Layer 5 of a small transformer language model trained on English Wikipedia (9 layers, counted from 0, width 96).
A neuron's activation on a vector x is GELU(weights . x + bias), where the dot is the dot product.
The model reads these tokens: " of" " Syn" "ony" "ms" "\n" "|" " Name" " |" " Year" " |" " Rank" " |" " Syn" "ony" "m" " of" ":" " |" " Notes" " |\n" "|" " E" "up" "h" "or" "b" "ia" " fr" "ag"

The vector x that enters this layer's MLP at each token. A number n stands for (n - 500) times 0.015.
0 " of": 469 515 484 503 480 595 550 460 544 447 506 449 488 460 490 451 582 483 522 530 499 483 505 550 454 492 373 468 574 574 367 473 545 451 471 546 504 521 910 524 484 445 477 481 551 468 488 579 519 522 548 526 482 432 494 425 474 497 513 538 522 478 576 497 467 560 479 477 478 490 469 501 403 370 512 523 505 416 528 568 543 440 562 499 433 554 553 510 486 484 449 469 522 481 494 469
1 " Syn": 494 443 472 458 491 445 554 514 577 531 502 449 533 472 516 423 516 494 463 471 469 515 498 496 496 548 409 511 551 515 432 471 534 516 470 458 473 499 918 558 559 416 475 564 465 528 412 546 448 428 533 592 495 568 504 523 433 618 501 445 473 543 492 564 566 545 529 542 361 479 527 520 486 432 557 540 490 447 434 431 433 555 457 469 507 573 481 481 579 483 430 514 431 435 474 520
2 "ony": 512 437 526 431 579 534 516 430 504 451 530 493 467 431 447 527 466 458 460 489 514 474 465 521 427 486 411 506 492 487 512 464 558 606 566 627 494 465 896 586 540 444 465 528 473 440 473 485 541 543 456 549 462 462 489 448 446 534 456 471 453 464 501 502 535 496 458 512 448 530 419 466 531 493 659 568 462 561 457 445 488 531 463 451 523 531 482 573 563 556 486 583 526 508 349 439
3 "ms": 609 508 576 539 486 478 516 495 555 468 508 507 489 507 477 523 536 514 509 507 480 510 424 535 413 507 390 424 476 446 535 480 489 610 533 649 535 420 889 386 514 497 474 568 499 421 438 428 499 542 431 503 519 485 458 412 464 541 479 475 455 524 487 455 530 549 497 493 448 534 493 565 459 478 544 621 475 543 487 471 431 453 514 419 486 514 483 612 492 561 508 532 507 459 396 411
4 "\n": 534 472 553 537 513 468 481 584 510 495 476 548 464 500 484 478 559 458 490 597 531 522 459 526 447 500 403 463 423 501 554 518 488 427 532 561 495 432 950 449 483 485 521 537 490 433 400 448 503 547 546 474 541 467 570 452 501 451 525 505 477 528 477 491 468 522 477 531 557 440 534 509 501 467 529 559 515 379 442 501 464 462 501 476 485 484 511 462 495 491 483 483 485 457 554 537
5 "|": 513 434 489 455 514 617 509 516 470 453 461 492 495 451 481 403 627 470 575 540 550 506 527 497 551 524 417 492 456 444 507 553 567 373 471 501 499 458 929 540 475 471 484 510 460 471 448 495 484 550 497 531 550 481 533 396 487 453 536 510 463 526 504 485 521 528 445 563 440 378 503 520 445 552 528 534 542 535 472 508 523 465 469 476 449 485 544 532 512 427 508 508 452 465 501 527
6 " Name": 536 509 521 448 497 535 473 444 508 431 512 524 482 571 557 463 612 558 518 601 474 474 535 503 560 545 469 422 519 501 544 536 586 460 476 499 558 496 903 501 528 419 493 511 539 554 429 524 417 463 531 506 537 482 496 442 488 466 586 503 427 449 605 486 512 530 481 474 422 503 481 407 463 454 511 571 417 535 396 517 460 450 423 458 493 344 495 531 552 466 516 507 476 455 405 469
7 " |": 583 320 475 469 526 498 453 440 503 559 516 509 501 448 519 411 598 472 538 518 485 491 524 504 511 550 470 563 523 511 575 503 511 414 522 436 523 499 939 456 482 479 501 487 519 510 477 434 509 526 501 523 504 423 517 424 496 458 512 458 491 474 569 497 454 536 494 558 540 418 522 495 475 516 508 575 478 558 469 460 507 406 497 454 527 500 492 492 511 395 474 529 416 523 499 537
8 " Year": 457 462 469 474 588 560 511 444 477 535 511 540 484 483 471 527 593 545 571 569 482 422 476 408 485 532 476 607 567 576 572 492 515 483 493 472 481 490 901 457 520 487 462 510 572 571 485 533 464 580 370 579 599 524 505 435 510 446 507 438 506 439 492 409 503 539 517 527 458 523 488 444 524 478 485 518 509 487 411 428 430 458 412 541 507 388 512 494 547 500 476 466 453 464 436 419
9 " |": 533 360 460 521 557 498 532 437 525 546 489 581 511 513 485 482 609 466 508 545 488 509 522 475 485 508 482 520 542 517 551 485 410 364 537 464 449 430 911 429 431 553 542 440 526 443 431 482 443 481 437 523 502 418 533 429 528 498 441 490 498 485 508 470 488 550 524 546 473 444 562 524 455 496 500 582 478 594 544 482 490 419 485 553 578 526 519 504 492 402 478 456 478 478 501 557
10 " Rank": 453 488 409 579 527 523 526 457 438 510 446 566 478 526 427 500 546 533 536 604 502 442 449 472 505 502 497 563 592 528 521 504 460 489 489 412 453 481 878 478 444 538 493 498 581 541 500 619 405 496 400 607 582 489 496 453 566 375 482 503 414 505 488 502 550 521 485 488 472 583 509 477 491 414 564 563 421 512 516 499 444 439 446 549 533 419 573 532 496 505 486 408 442 479 408 424
11 " |": 496 374 378 497 541 480 506 394 512 547 477 583 476 539 487 480 577 452 546 554 463 485 517 487 527 518 528 557 538 489 524 451 476 366 560 414 442 431 870 493 423 574 577 449 549 455 458 494 473 432 482 572 494 463 531 412 553 445 485 457 502 506 519 471 463 527 506 543 470 489 582 517 458 440 502 550 461 608 582 502 490 426 490 539 595 543 533 541 482 422 478 416 421 463 468 581
12 " Syn": 463 387 430 448 533 457 562 475 558 563 483 495 511 514 472 453 511 496 549 460 472 530 556 448 544 498 500 509 556 530 423 494 541 534 475 371 438 477 858 553 492 513 509 502 504 525 462 546 422 411 520 620 508 577 552 552 444 535 399 517 467 513 475 491 588 551 575 596 365 513 570 507 443 409 529 578 451 484 414 455 385 574 465 505 527 559 460 519 584 471 394 496 390 422 459 509
13 "ony": 532 409 523 439 595 511 533 424 434 484 526 529 445 458 433 551 462 490 493 444 526 491 491 510 434 448 498 500 489 490 528 447 576 623 559 607 482 466 860 562 504 476 510 490 492 406 520 474 540 523 439 555 447 471 509 465 483 472 425 512 437 448 497 472 535 483 465 559 417 542 439 437 506 471 649 603 442 603 440 452 451 529 455 476 539 529 463 633 546 538 460 566 519 532 349 421
14 "m": 570 445 512 586 465 439 591 489 487 520 497 475 477 512 448 519 476 471 469 465 514 538 421 490 466 481 463 440 471 469 537 495 516 705 458 671 467 442 839 366 536 517 554 504 563 444 521 381 489 505 392 536 511 475 530 456 497 476 492 480 416 451 437 488 509 529 498 605 432 490 523 554 533 470 522 657 524 544 437 474 452 449 544 469 465 551 484 594 476 582 416 497 486 464 501 453
15 " of": 502 470 443 527 507 471 521 548 428 470 519 487 480 447 546 488 411 504 505 553 473 503 425 557 511 488 519 412 532 439 595 393 620 524 519 545 555 433 903 393 487 515 524 490 450 353 521 530 574 406 518 523 512 540 531 465 529 517 520 564 453 539 465 459 516 485 442 520 411 499 560 459 462 475 526 602 522 470 517 529 444 462 464 464 501 482 504 535 490 435 535 394 500 463 591 525
16 ":": 476 377 461 523 530 420 518 536 534 479 574 548 465 471 478 478 468 544 486 540 479 464 494 537 357 522 514 502 491 465 550 465 526 458 538 511 492 543 934 394 512 430 494 477 512 448 531 456 557 508 570 590 497 519 525 410 559 560 483 476 488 549 544 491 421 528 463 514 416 448 457 486 532 509 476 507 554 472 461 445 455 471 521 447 555 529 551 531 483 507 529 528 371 487 416 507
17 " |": 510 357 529 435 478 455 521 532 574 494 468 567 487 464 451 463 522 461 523 536 537 450 487 499 426 517 524 511 525 475 494 463 521 425 522 452 462 509 963 490 514 460 550 460 512 509 499 490 478 545 438 573 479 476 514 439 563 522 504 430 531 543 492 533 432 509 490 576 482 493 445 500 461 550 490 538 470 609 462 442 513 443 498 470 497 502 543 455 519 472 457 460 416 521 506 532
18 " Notes": 543 447 516 449 536 495 499 472 412 512 480 544 438 457 471 496 525 554 587 549 560 455 453 460 433 507 535 555 486 478 509 470 480 531 543 404 479 494 920 425 520 462 533 498 591 490 546 520 485 523 427 578 563 509 456 452 527 503 492 496 511 509 471 493 537 514 496 430 512 554 439 488 426 457 500 536 480 558 389 485 428 478 467 530 534 456 647 542 530 549 463 431 435 447 378 438
19 " |\n": 520 447 528 460 566 517 521 547 508 479 488 576 460 505 493 499 536 503 543 530 488 492 405 542 390 440 555 545 449 444 504 466 517 401 520 458 470 485 941 427 443 538 562 433 545 451 426 435 521 558 469 462 540 524 486 445 477 433 477 545 452 557 491 463 493 526 481 547 517 494 554 525 506 428 472 525 478 506 469 582 470 456 428 532 550 547 576 513 512 448 455 462 438 516 490 512
20 "|": 496 452 496 489 512 553 521 508 473 462 473 500 461 456 466 399 669 481 588 494 534 516 498 474 574 488 417 467 448 475 529 531 534 350 471 505 509 492 927 512 466 467 513 495 482 516 459 475 456 546 499 522 550 508 492 381 525 457 550 498 463 576 494 471 550 537 453 552 428 398 504 535 463 546 486 520 539 547 439 477 524 481 466 514 432 501 521 523 498 434 521 500 489 484 521 537
21 " E": 333 443 546 445 587 520 513 513 498 457 488 562 540 495 483 423 581 564 555 504 447 498 567 457 529 496 411 469 511 455 512 532 529 527 350 592 533 431 860 496 489 409 489 480 459 552 420 568 462 531 564 521 521 529 478 433 478 481 586 469 488 537 567 564 523 529 443 521 458 448 476 488 445 548 525 547 500 436 525 553 561 502 415 484 472 478 496 596 472 484 513 499 435 387 413 515
22 "up": 453 474 488 507 493 513 492 478 485 576 469 506 474 456 439 473 619 453 456 510 427 466 507 493 564 482 399 522 554 446 560 443 498 644 471 599 511 489 875 550 510 425 371 467 447 495 443 538 419 532 442 518 501 571 583 455 517 556 602 507 488 518 562 520 487 463 464 385 390 504 414 463 525 445 580 520 510 441 523 561 552 504 442 508 450 554 481 562 481 527 521 507 540 498 393 505
23 "h": 441 497 468 547 521 455 491 474 530 548 533 509 502 499 490 505 514 522 386 512 491 523 520 447 538 395 402 427 519 483 528 449 476 686 451 628 416 454 862 523 563 527 477 502 543 448 400 379 384 437 524 505 495 520 589 447 480 515 542 478 422 508 534 519 517 516 510 463 456 405 417 504 546 411 518 507 530 570 526 514 504 550 524 518 489 642 509 554 477 481 504 512 461 455 454 560
24 "or": 448 446 490 511 477 466 500 461 434 519 548 451 440 505 466 471 483 499 418 530 463 439 428 485 536 472 458 524 492 440 603 475 619 641 453 570 546 464 874 532 547 387 487 477 554 356 367 436 442 454 523 460 509 477 570 421 507 572 521 557 509 493 533 507 473 482 495 487 439 492 524 547 587 448 548 592 480 542 493 503 496 500 420 491 535 530 465 607 524 401 525 585 500 466 526 544
25 "b": 546 417 458 611 539 500 521 464 485 538 517 453 447 452 451 492 496 488 458 566 460 549 491 484 461 415 424 510 496 460 598 499 507 723 443 623 515 425 876 455 558 487 438 576 511 453 464 419 499 506 431 492 542 480 483 372 446 463 479 501 401 526 516 488 574 574 458 474 507 502 486 469 583 460 511 524 517 514 529 546 509 506 501 482 414 515 533 562 491 457 463 562 435 493 527 524
26 "ia": 464 504 484 587 493 474 474 575 528 525 534 436 456 447 536 439 521 584 430 521 426 528 379 467 497 482 455 488 504 423 545 443 578 565 507 563 574 394 840 438 560 394 468 508 541 338 389 484 541 505 496 500 537 537 536 388 496 520 529 462 455 457 533 440 552 516 442 527 423 422 512 476 532 451 560 559 523 556 561 526 476 510 472 456 507 526 482 667 588 386 556 554 485 439 513 532
27 " fr": 481 474 491 668 435 503 566 546 526 487 581 478 463 452 440 436 508 472 411 551 403 488 545 490 484 505 411 464 499 488 592 575 442 592 421 495 527 469 791 400 523 359 512 524 576 465 452 502 503 501 439 521 497 548 532 414 389 498 589 583 324 488 567 541 489 574 495 512 538 483 581 487 572 526 553 545 524 473 443 410 426 511 454 461 530 552 528 422 521 511 397 536 572 450 602 520
28 "ag": 480 445 462 532 425 516 476 455 402 506 496 470 477 482 546 469 547 422 496 563 489 489 493 572 449 466 459 565 382 386 567 477 604 623 473 441 452 432 841 594 535 456 531 607 471 484 462 545 583 497 429 453 516 538 497 321 479 464 509 526 426 493 554 514 562 503 414 487 392 567 473 479 486 406 570 485 527 542 506 480 500 515 431 536 570 569 537 607 570 502 542 544 429 448 524 465

Each question shows the input weights of one neuron of the MLP. A number n stands for (n - 500) times 0.0016.

n152 (bias -0.030): 482 506 423 467 373 518 460 661 480 339 390 371 524 525 476 494 475 527 472 612 518 442 496 479 567 664 440 482 476 533 642 454 529 428 465 542 444 484 428 493 540 516 534 523 551 440 559 562 494 518 525 494 453 579 527 611 582 623 541 594 466 482 584 410 479 527 513 586 583 496 558 512 442 490 496 575 618 467 471 417 464 364 464 500 436 483 446 550 428 433 546 445 620 490 586 560
On which three tokens does it fire most, strongest first? 15 " of", 27 " fr", 4 "\n"

n106 (bias -0.043): 422 561 660 378 296 509 500 433 472 488 569 553 526 497 503 497 454 408 411 427 590 579 631 625 575 576 381 372 603 437 491 540 777 391 515 573 466 542 399 608 547 488 487 436 598 357 516 578 600 353 432 461 414 645 516 602 623 594 398 575 450 454 523 376 444 494 484 570 659 533 412 600 461 559 547 534 531 495 560 503 458 494 489 495 373 503 563 394 326 588 573 281 423 725 632 520
Which token does this neuron like most? 15 " of"

n314 (bias -0.007): 658 537 479 458 572 582 434 520 442 451 650 702 599 395 545 480 583 597 605 566 517 483 506 513 401 437 620 571 477 609 479 564 475 231 528 416 445 778 417 458 342 586 508 381 505 425 525 522 667 532 669 412 564 476 438 591 627 449 339 497 443 660 604 543 567 362 451 607 509 490 567 423 398 460 441 394 564 308 482 347 634 406 597 389 630 397 461 474 448 551 624 500 497 463 463 512
Which token does this neuron like most? 16 ":"

n115 (bias -0.040): 588 517 513 385 385 535 414 473 550 547 580 573 486 531 482 522 519 538 498 386 580 403 631 620 453 549 436 480 488 571 392 560 529 421 565 562 512 557 452 547 458 330 567 362 518 653 514 640 552 577 607 453 500 456 582 452 485 544 415 431 598 575 334 530 461 580 635 468 577 465 485 407 505 588 408 605 418 486 409 548 565 517 554 407 587 373 421 632 512 614 263 370 508 408 599 592
Which token does this neuron like most? 17 " |"

n317 (bias -0.038): 719 524 543 459 581 497 679 545 470 449 417 333 436 584 545 494 427 329 455 440 644 694 426 503 296 419 540 393 393 540 472 503 515 323 723 473 467 503 458 481 506 670 410 425 486 410 494 610 544 605 567 449 556 520 509 595 626 438 454 428 521 629 316 517 500 494 667 545 702 422 494 443 445 512 406 324 494 497 555 367 612 464 631 494 561 418 479 613 347 557 287 379 506 518 485 727
On which two tokens does it fire most, strongest first? 4 "\n", 19 " |\n"

n34 (bias -0.016): 542 521 540 578 428 486 454 547 453 453 436 407 387 581 424 639 498 525 281 528 484 615 535 504 480 399 426 359 491 582 463 448 434 479 512 636 421 556 495 624 601 430 598 439 524 409 435 455 477 509 574 470 428 537 656 613 526 686 472 547 477 516 498 530 507 410 529 432 420 525 413 500 460 533 546 456 552 522 490 444 642 509 502 632 455 371 491 495 332 392 549 400 691 551 498 453
On which three tokens does it fire most, strongest first? 23 "h", 22 "up", 24 "or"

n162 (bias -0.007): 461 577 679 399 344 448 475 591 540 351 451 598 535 570 460 542 478 484 433 411 559 408 590 433 506 612 431 523 510 553 439 446 598 442 455 521 525 560 519 572 487 528 618 519 418 537 530 522 444 601 422 529 463 562 524 456 579 530 519 420 553 468 506 458 539 472 533 421 515 532 415 447 516 605 514 492 558 513 411 598 437 543 508 592 379 470 633 467 533 672 403 462 439 562 479 492
On which token does it fire most, and how strongly? 17 " |", at about 1.5

n47 (bias -0.021): 475 441 484 562 468 570 568 557 525 498 529 646 521 538 613 487 387 511 730 560 385 481 451 468 349 518 609 473 514 526 531 481 480 434 542 338 459 489 414 452 412 559 339 541 593 447 614 586 509 477 449 495 560 413 468 515 426 392 397 584 459 460 396 417 600 517 324 634 598 529 537 491 488 479 329 485 484 438 448 516 507 470 546 524 470 578 489 591 599 440 423 549 498 488 599 546
On which token does it fire most, and how strongly? 19 " |\n", at about 1.3

n191 (bias -0.038): 490 687 451 406 356 601 455 587 354 364 643 605 404 404 703 585 550 447 360 532 453 503 558 559 294 577 551 510 602 629 470 542 519 490 750 396 552 542 420 571 381 345 590 537 450 374 580 528 460 408 571 455 470 442 494 524 448 614 585 546 442 412 510 699 306 285 591 594 497 558 335 510 552 490 462 409 510 539 451 416 520 732 494 533 409 422 591 570 654 700 303 720 510 487 259 587
Which token does this neuron like most? 2 "ony"

n18 (bias -0.044): 447 521 624 558 398 576 477 572 537 488 500 512 591 392 550 357 441 543 537 598 523 444 592 435 580 523 428 518 565 639 595 660 595 440 494 486 610 549 415 430 515 467 450 512 598 656 536 608 518 581 377 482 467 498 447 509 484 507 429 433 560 500 549 380 554 590 485 416 657 508 526 472 360 660 425 548 582 470 576 534 528 459 512 645 404 428 459 414 644 414 458 616 414 442 584 446
Which token does this neuron like most? 8 " Year"

n237 (bias -0.031): 452 557 545 548 423 535 486 384 419 621 514 457 514 434 597 683 401 509 397 463 400 448 435 472 368 393 545 462 536 580 447 473 467 473 515 502 578 420 456 542 469 542 473 482 513 473 604 540 430 591 549 563 527 530 586 511 541 469 362 521 478 668 566 493 436 388 372 405 520 439 395 563 709 459 436 286 546 570 557 549 684 589 459 557 380 613 595 522 558 472 437 588 450 483 369 644
On which token does it fire most, and how strongly? 23 "h", at about 1.5

n4 (bias -0.027): 630 514 561 553 402 458 532 479 521 524 584 555 634 420 566 401 476 380 473 447 666 560 402 554 504 479 536 466 372 554 526 470 614 516 488 572 509 566 452 540 493 533 509 481 409 436 449 394 573 378 589 470 453 441 450 513 511 475 388 513 377 603 643 475 481 428 415 629 669 446 516 491 540 580 513 467 507 566 291 591 516 498 659 483 537 513 417 644 443 529 531 471 418 627 438 579
Which token does this neuron like most? 14 "m"

n10 (bias -0.029): 588 659 488 423 590 523 210 619 597 722 436 300 629 453 450 583 585 547 399 469 628 497 642 559 709 446 509 511 655 456 509 474 547 525 426 514 452 619 394 645 569 442 447 515 596 591 440 489 497 443 339 351 450 366 416 402 474 558 457 549 545 445 557 539 461 627 529 594 523 503 523 514 656 624 494 497 594 476 616 503 434 449 354 529 537 505 331 607 477 572 527 464 355 415 412 646
Which token does this neuron like most? 23 "h"

n295 (bias -0.034): 448 605 489 449 567 466 466 386 579 555 556 570 652 385 560 536 515 533 582 461 447 516 506 407 448 563 580 281 549 471 451 387 561 399 518 542 714 523 463 533 431 444 439 516 507 508 667 495 598 445 648 433 454 517 383 650 432 548 521 505 443 426 641 452 544 438 404 523 411 386 429 500 567 689 322 478 544 517 457 432 579 657 433 596 419 412 497 466 471 527 498 729 598 573 575 621
Which token does this neuron like most? 21 " E"

n172 (bias -0.035): 590 490 550 419 459 482 405 508 474 484 627 454 642 405 639 553 442 577 454 249 662 659 596 367 537 503 422 518 549 641 359 383 570 585 563 477 549 616 436 453 473 487 406 481 453 552 446 490 580 476 425 503 534 580 399 560 492 419 560 667 539 581 391 567 525 465 593 526 433 514 529 449 634 433 364 507 487 574 516 418 406 579 608 515 461 490 339 567 389 628 490 497 423 469 516 721
Which token does this neuron like most? 12 " Syn"

n74 (bias -0.026): 563 589 576 415 500 524 426 428 493 470 537 488 524 390 543 493 590 496 608 414 566 552 515 530 567 519 477 634 479 534 476 465 538 604 465 552 558 549 527 609 394 464 428 457 412 626 585 538 529 564 345 310 570 584 459 420 397 404 315 415 514 470 416 504 475 546 491 542 611 600 352 470 360 604 484 397 463 476 400 462 495 659 583 500 441 405 436 461 498 475 377 498 600 600 586 599
Which token does this neuron like most? 8 " Year"

n91 (bias -0.020): 530 489 469 478 465 436 375 365 613 527 489 586 543 520 491 582 378 414 502 488 445 460 575 533 444 626 399 562 704 639 598 396 545 472 535 521 414 642 453 491 468 546 445 534 532 470 594 437 554 442 624 519 544 513 461 465 540 413 474 460 639 441 601 552 507 544 577 523 568 513 408 442 523 509 473 520 554 446 331 520 377 530 562 445 406 552 525 558 479 692 292 550 397 617 409 448
Which token does this neuron like most? 16 ":"

n160 (bias -0.033): 490 451 395 638 587 452 458 650 588 527 562 602 586 602 514 456 311 423 505 525 461 508 698 483 399 480 385 597 612 551 568 566 529 348 579 394 503 475 445 523 335 549 451 560 601 500 572 633 415 465 517 393 491 334 426 500 402 441 452 565 575 414 518 486 311 691 476 490 593 547 573 599 460 562 510 571 442 451 477 495 492 443 659 578 566 468 527 610 457 445 457 574 446 563 588 606
On which three tokens does it fire most, strongest first? 9 " |", 11 " |", 7 " |"

n119 (bias -0.039): 585 591 503 609 538 632 377 544 548 641 600 305 524 632 438 435 681 677 418 459 543 526 639 658 397 411 545 575 484 640 550 679 568 386 494 238 500 528 374 538 527 422 577 559 692 602 679 558 534 477 353 368 393 374 684 500 535 447 532 479 405 364 650 394 305 523 629 506 520 790 458 522 432 456 416 467 513 538 549 509 378 415 462 506 586 439 432 320 497 587 454 450 594 545 325 503
On which token does it fire most, and how strongly? 8 " Year", at about 0.5

n67 (bias -0.036): 623 438 519 624 430 509 470 481 535 586 528 495 610 561 494 527 568 610 514 479 486 528 604 524 556 537 465 433 590 624 488 474 486 437 449 500 549 414 464 459 327 586 469 606 440 407 520 401 406 369 552 454 415 438 550 489 586 413 363 543 421 573 519 422 443 595 564 580 546 469 667 546 417 563 484 694 439 401 569 633 418 382 512 425 554 457 482 632 439 583 605 448 498 407 593 617
On which token does it fire most, and how strongly? 9 " |", at about 2.5

n83 (bias -0.031): 613 440 466 519 555 534 503 439 392 312 641 533 514 562 613 488 479 500 310 506 473 519 581 678 433 420 569 391 418 513 567 478 479 369 599 285 717 686 471 506 620 560 503 497 497 598 544 326 565 407 662 470 486 399 359 531 717 668 453 500 427 557 408 551 400 312 425 454 484 393 315 567 562 622 563 411 672 497 478 597 494 440 724 578 503 370 238 430 543 516 523 473 447 494 598 632
Which token does this neuron like most? 16 ":"

n128 (bias -0.029): 511 553 487 594 502 544 367 515 617 479 523 440 512 508 510 588 481 596 342 500 420 457 424 477 484 547 475 519 628 531 486 407 519 530 477 446 670 472 428 581 402 445 369 531 474 459 459 405 465 370 552 470 663 415 593 544 481 576 557 477 545 532 496 582 493 536 439 565 409 475 422 517 623 489 496 520 545 508 533 494 537 579 502 500 431 523 586 686 435 616 401 614 608 489 500 619
On which token does it fire most, and how strongly? 26 "ia", at about 1.9

n368 (bias -0.041): 579 583 433 395 435 442 405 549 278 457 556 476 472 408 604 612 584 563 446 421 577 632 416 386 508 522 475 492 614 660 529 434 489 519 593 541 470 478 440 535 428 660 492 503 332 516 432 363 713 450 702 478 571 533 473 607 557 505 470 539 484 535 579 608 558 491 539 448 500 586 533 432 582 419 633 397 448 462 494 447 602 457 597 487 538 421 386 722 241 434 505 372 408 601 617 563
On which token does it fire most, and how strongly? 15 " of", at about 0.74

n240 (bias -0.052): 417 435 535 579 524 655 606 528 392 401 456 651 449 577 522 341 580 557 524 441 476 451 717 437 507 524 581 521 624 337 587 626 705 293 642 528 593 731 419 566 529 539 248 281 490 417 404 537 480 319 697 517 581 513 500 426 465 564 370 513 624 476 396 516 559 471 311 535 643 624 406 582 381 510 368 412 757 439 422 453 738 661 565 497 531 403 287 569 479 671 520 507 408 850 573 448
On which two tokens does it fire most, strongest first? 20 "|", 5 "|"

n59 (bias -0.032): 466 568 659 461 512 709 503 381 481 507 346 612 602 530 665 610 570 232 398 381 521 557 650 386 425 478 662 423 599 327 372 487 597 441 533 579 572 497 388 371 480 478 415 400 474 525 410 440 527 646 500 432 558 497 491 453 487 448 510 713 385 430 695 454 450 513 603 701 464 640 509 670 550 354 451 600 604 436 746 723 468 549 500 491 673 427 396 571 528 556 530 399 404 578 475 472
On which token does it fire most, and how strongly? 19 " |\n", at about 0.78

n263 (bias -0.029): 604 585 623 557 495 546 523 536 409 534 583 460 517 478 542 392 539 461 614 441 604 598 466 543 582 498 477 419 419 407 360 415 705 484 466 463 591 468 489 531 502 449 515 556 504 554 582 526 518 429 421 403 489 436 467 473 514 402 512 515 547 418 306 466 493 599 511 689 533 551 562 527 371 608 434 614 482 447 537 406 431 392 478 457 429 403 412 507 554 552 489 378 616 450 622 422
On which two tokens does it fire most, strongest first? 15 " of", 14 "m"

n51 (bias -0.013): 394 569 498 561 399 486 417 414 586 524 476 473 464 581 487 628 500 520 565 437 445 539 551 467 556 369 396 536 558 695 554 464 434 493 541 423 486 505 525 560 428 556 418 352 531 459 496 446 334 396 581 388 439 634 418 553 342 640 415 550 500 507 448 421 545 436 502 446 439 559 532 534 505 511 518 346 489 519 514 559 514 489 551 666 525 515 531 516 367 495 548 518 636 561 475 623
On which three tokens does it fire most, strongest first? 23 "h", 22 "up", 12 " Syn"

n131 (bias -0.044): 525 635 463 590 559 560 394 419 401 417 494 511 646 565 513 672 514 505 494 374 516 475 533 388 406 435 561 331 380 589 321 492 527 271 534 627 562 542 443 523 630 422 270 471 575 413 500 387 516 479 532 397 686 479 599 594 511 555 526 632 511 432 424 513 441 424 408 503 558 364 390 603 645 559 533 508 531 560 529 622 622 575 503 577 461 630 374 544 455 509 564 549 506 758 581 635
Which token does this neuron like most? 23 "h"

n146 (bias -0.020): 593 528 538 503 477 672 525 480 537 530 536 556 663 260 602 467 423 405 573 531 735 460 443 655 489 537 441 413 581 639 337 577 547 331 446 583 585 551 491 609 374 483 360 342 614 517 581 367 587 451 565 371 423 471 506 513 551 564 489 533 525 506 486 518 506 580 348 526 602 264 357 556 427 492 552 460 730 539 436 617 669 430 461 527 343 579 541 528 540 414 467 519 529 509 492 497
On which two tokens does it fire most, strongest first? 0 " of", 5 "|"

n312 (bias -0.031): 598 517 630 696 567 441 548 570 536 612 548 569 625 407 498 429 393 507 569 592 507 539 569 481 408 635 389 428 603 572 553 498 570 512 458 495 594 469 470 485 536 517 378 545 531 389 601 558 463 511 351 440 523 409 439 522 396 465 382 556 488 418 485 449 538 563 468 531 690 539 571 529 365 721 422 525 493 451 485 500 412 407 529 520 330 355 432 419 551 449 458 611 554 471 601 461
On which three tokens does it fire most, strongest first? 27 " fr", 25 "b", 3 "ms"

n117 (bias -0.018): 529 556 639 490 457 461 562 645 464 530 561 521 520 422 513 386 465 555 450 498 558 445 355 488 397 598 466 405 538 461 320 466 530 436 483 457 502 657 452 491 576 355 623 483 463 567 616 560 525 610 488 476 500 523 551 482 538 603 708 413 642 616 462 544 540 592 423 613 606 622 507 538 451 483 400 525 541 487 380 505 440 453 417 556 435 465 486 400 598 683 438 463 539 679 572 447
Which token does this neuron like most? 17 " |"

n360 (bias -0.042): 398 717 485 567 465 604 445 406 512 634 428 375 413 310 535 431 523 466 419 435 589 663 700 531 601 338 471 465 512 446 448 518 554 442 567 571 667 544 431 581 394 482 385 372 702 665 525 460 455 470 557 360 574 542 431 415 383 589 577 610 465 523 615 448 404 448 641 376 509 526 337 648 484 523 552 389 689 478 665 605 625 459 430 508 385 426 397 491 435 568 449 566 527 394 479 734
On which three tokens does it fire most, strongest first? 22 "up", 0 " of", 23 "h"

n266 (bias -0.035): 567 415 371 599 455 426 522 430 272 423 732 467 451 500 661 604 454 405 658 416 566 395 551 559 425 315 509 689 564 632 450 616 592 500 551 525 374 648 478 574 488 500 524 375 554 511 623 360 527 395 416 586 607 503 459 576 405 495 491 387 531 484 649 440 417 488 437 601 610 513 531 472 578 520 347 497 551 344 586 584 514 530 625 487 537 470 320 461 506 364 505 571 437 579 693 525
Which token does this neuron like most? 7 " |"

n303 (bias -0.047): 578 607 376 487 376 804 370 422 651 559 488 497 422 557 601 479 494 395 577 394 652 415 676 552 500 547 542 432 537 622 285 594 621 385 497 566 512 491 400 625 510 532 465 335 477 488 485 509 440 423 410 435 494 556 610 488 422 472 538 548 661 375 566 561 467 298 494 494 568 369 340 617 661 612 631 580 522 517 376 383 667 663 447 479 409 379 445 497 435 628 635 415 302 428 472 808
Which token does this neuron like most? 5 "|"

n156 (bias -0.005): 568 463 574 422 519 669 419 425 341 562 586 477 465 598 460 600 425 614 475 423 510 441 646 534 458 490 462 535 640 545 550 563 561 504 516 544 535 492 474 479 478 517 554 390 460 448 546 562 498 511 492 471 434 465 492 597 429 316 445 668 589 384 500 556 529 426 502 446 446 543 479 440 455 490 520 530 431 483 562 506 471 514 525 486 548 435 551 674 581 524 350 526 523 531 498 471
Which token does this neuron like most? 13 "ony"

n135 (bias -0.032): 416 809 522 369 531 580 378 560 430 443 577 581 430 552 648 699 622 682 525 362 509 503 420 590 371 459 508 503 463 542 234 389 543 525 541 551 513 597 412 586 387 432 635 419 569 579 521 476 679 561 594 347 512 577 420 602 450 395 462 509 413 430 430 509 330 333 524 667 497 675 342 572 483 356 426 411 405 480 404 564 646 587 463 580 503 451 430 565 506 576 521 374 625 790 500 642
Which token does this neuron like most? 19 " |\n"

n289 (bias -0.044): 472 660 513 634 513 482 369 571 592 449 530 465 620 356 512 468 505 429 425 452 651 636 422 476 691 444 445 412 528 539 463 433 650 439 509 592 599 525 439 514 575 565 514 513 521 706 275 370 436 547 510 445 512 474 403 401 579 570 577 456 586 488 656 488 449 622 519 424 455 434 444 475 514 530 609 421 663 413 544 436 556 417 520 526 531 466 352 543 381 599 585 535 461 485 581 564
On which token does it fire most, and how strongly? 23 "h", at about 1.2

n260 (bias -0.012): 607 535 623 553 384 514 529 424 417 507 485 416 434 394 577 441 383 422 595 484 528 437 474 473 581 422 463 529 429 486 502 367 669 542 459 554 661 507 510 576 547 420 400 507 508 529 647 528 496 484 554 425 419 563 511 540 428 465 455 554 498 474 388 510 391 509 344 417 532 693 509 473 469 527 563 454 469 456 537 340 532 482 564 530 462 422 511 531 424 521 489 583 692 527 507 565
Which token does this neuron like most? 2 "ony"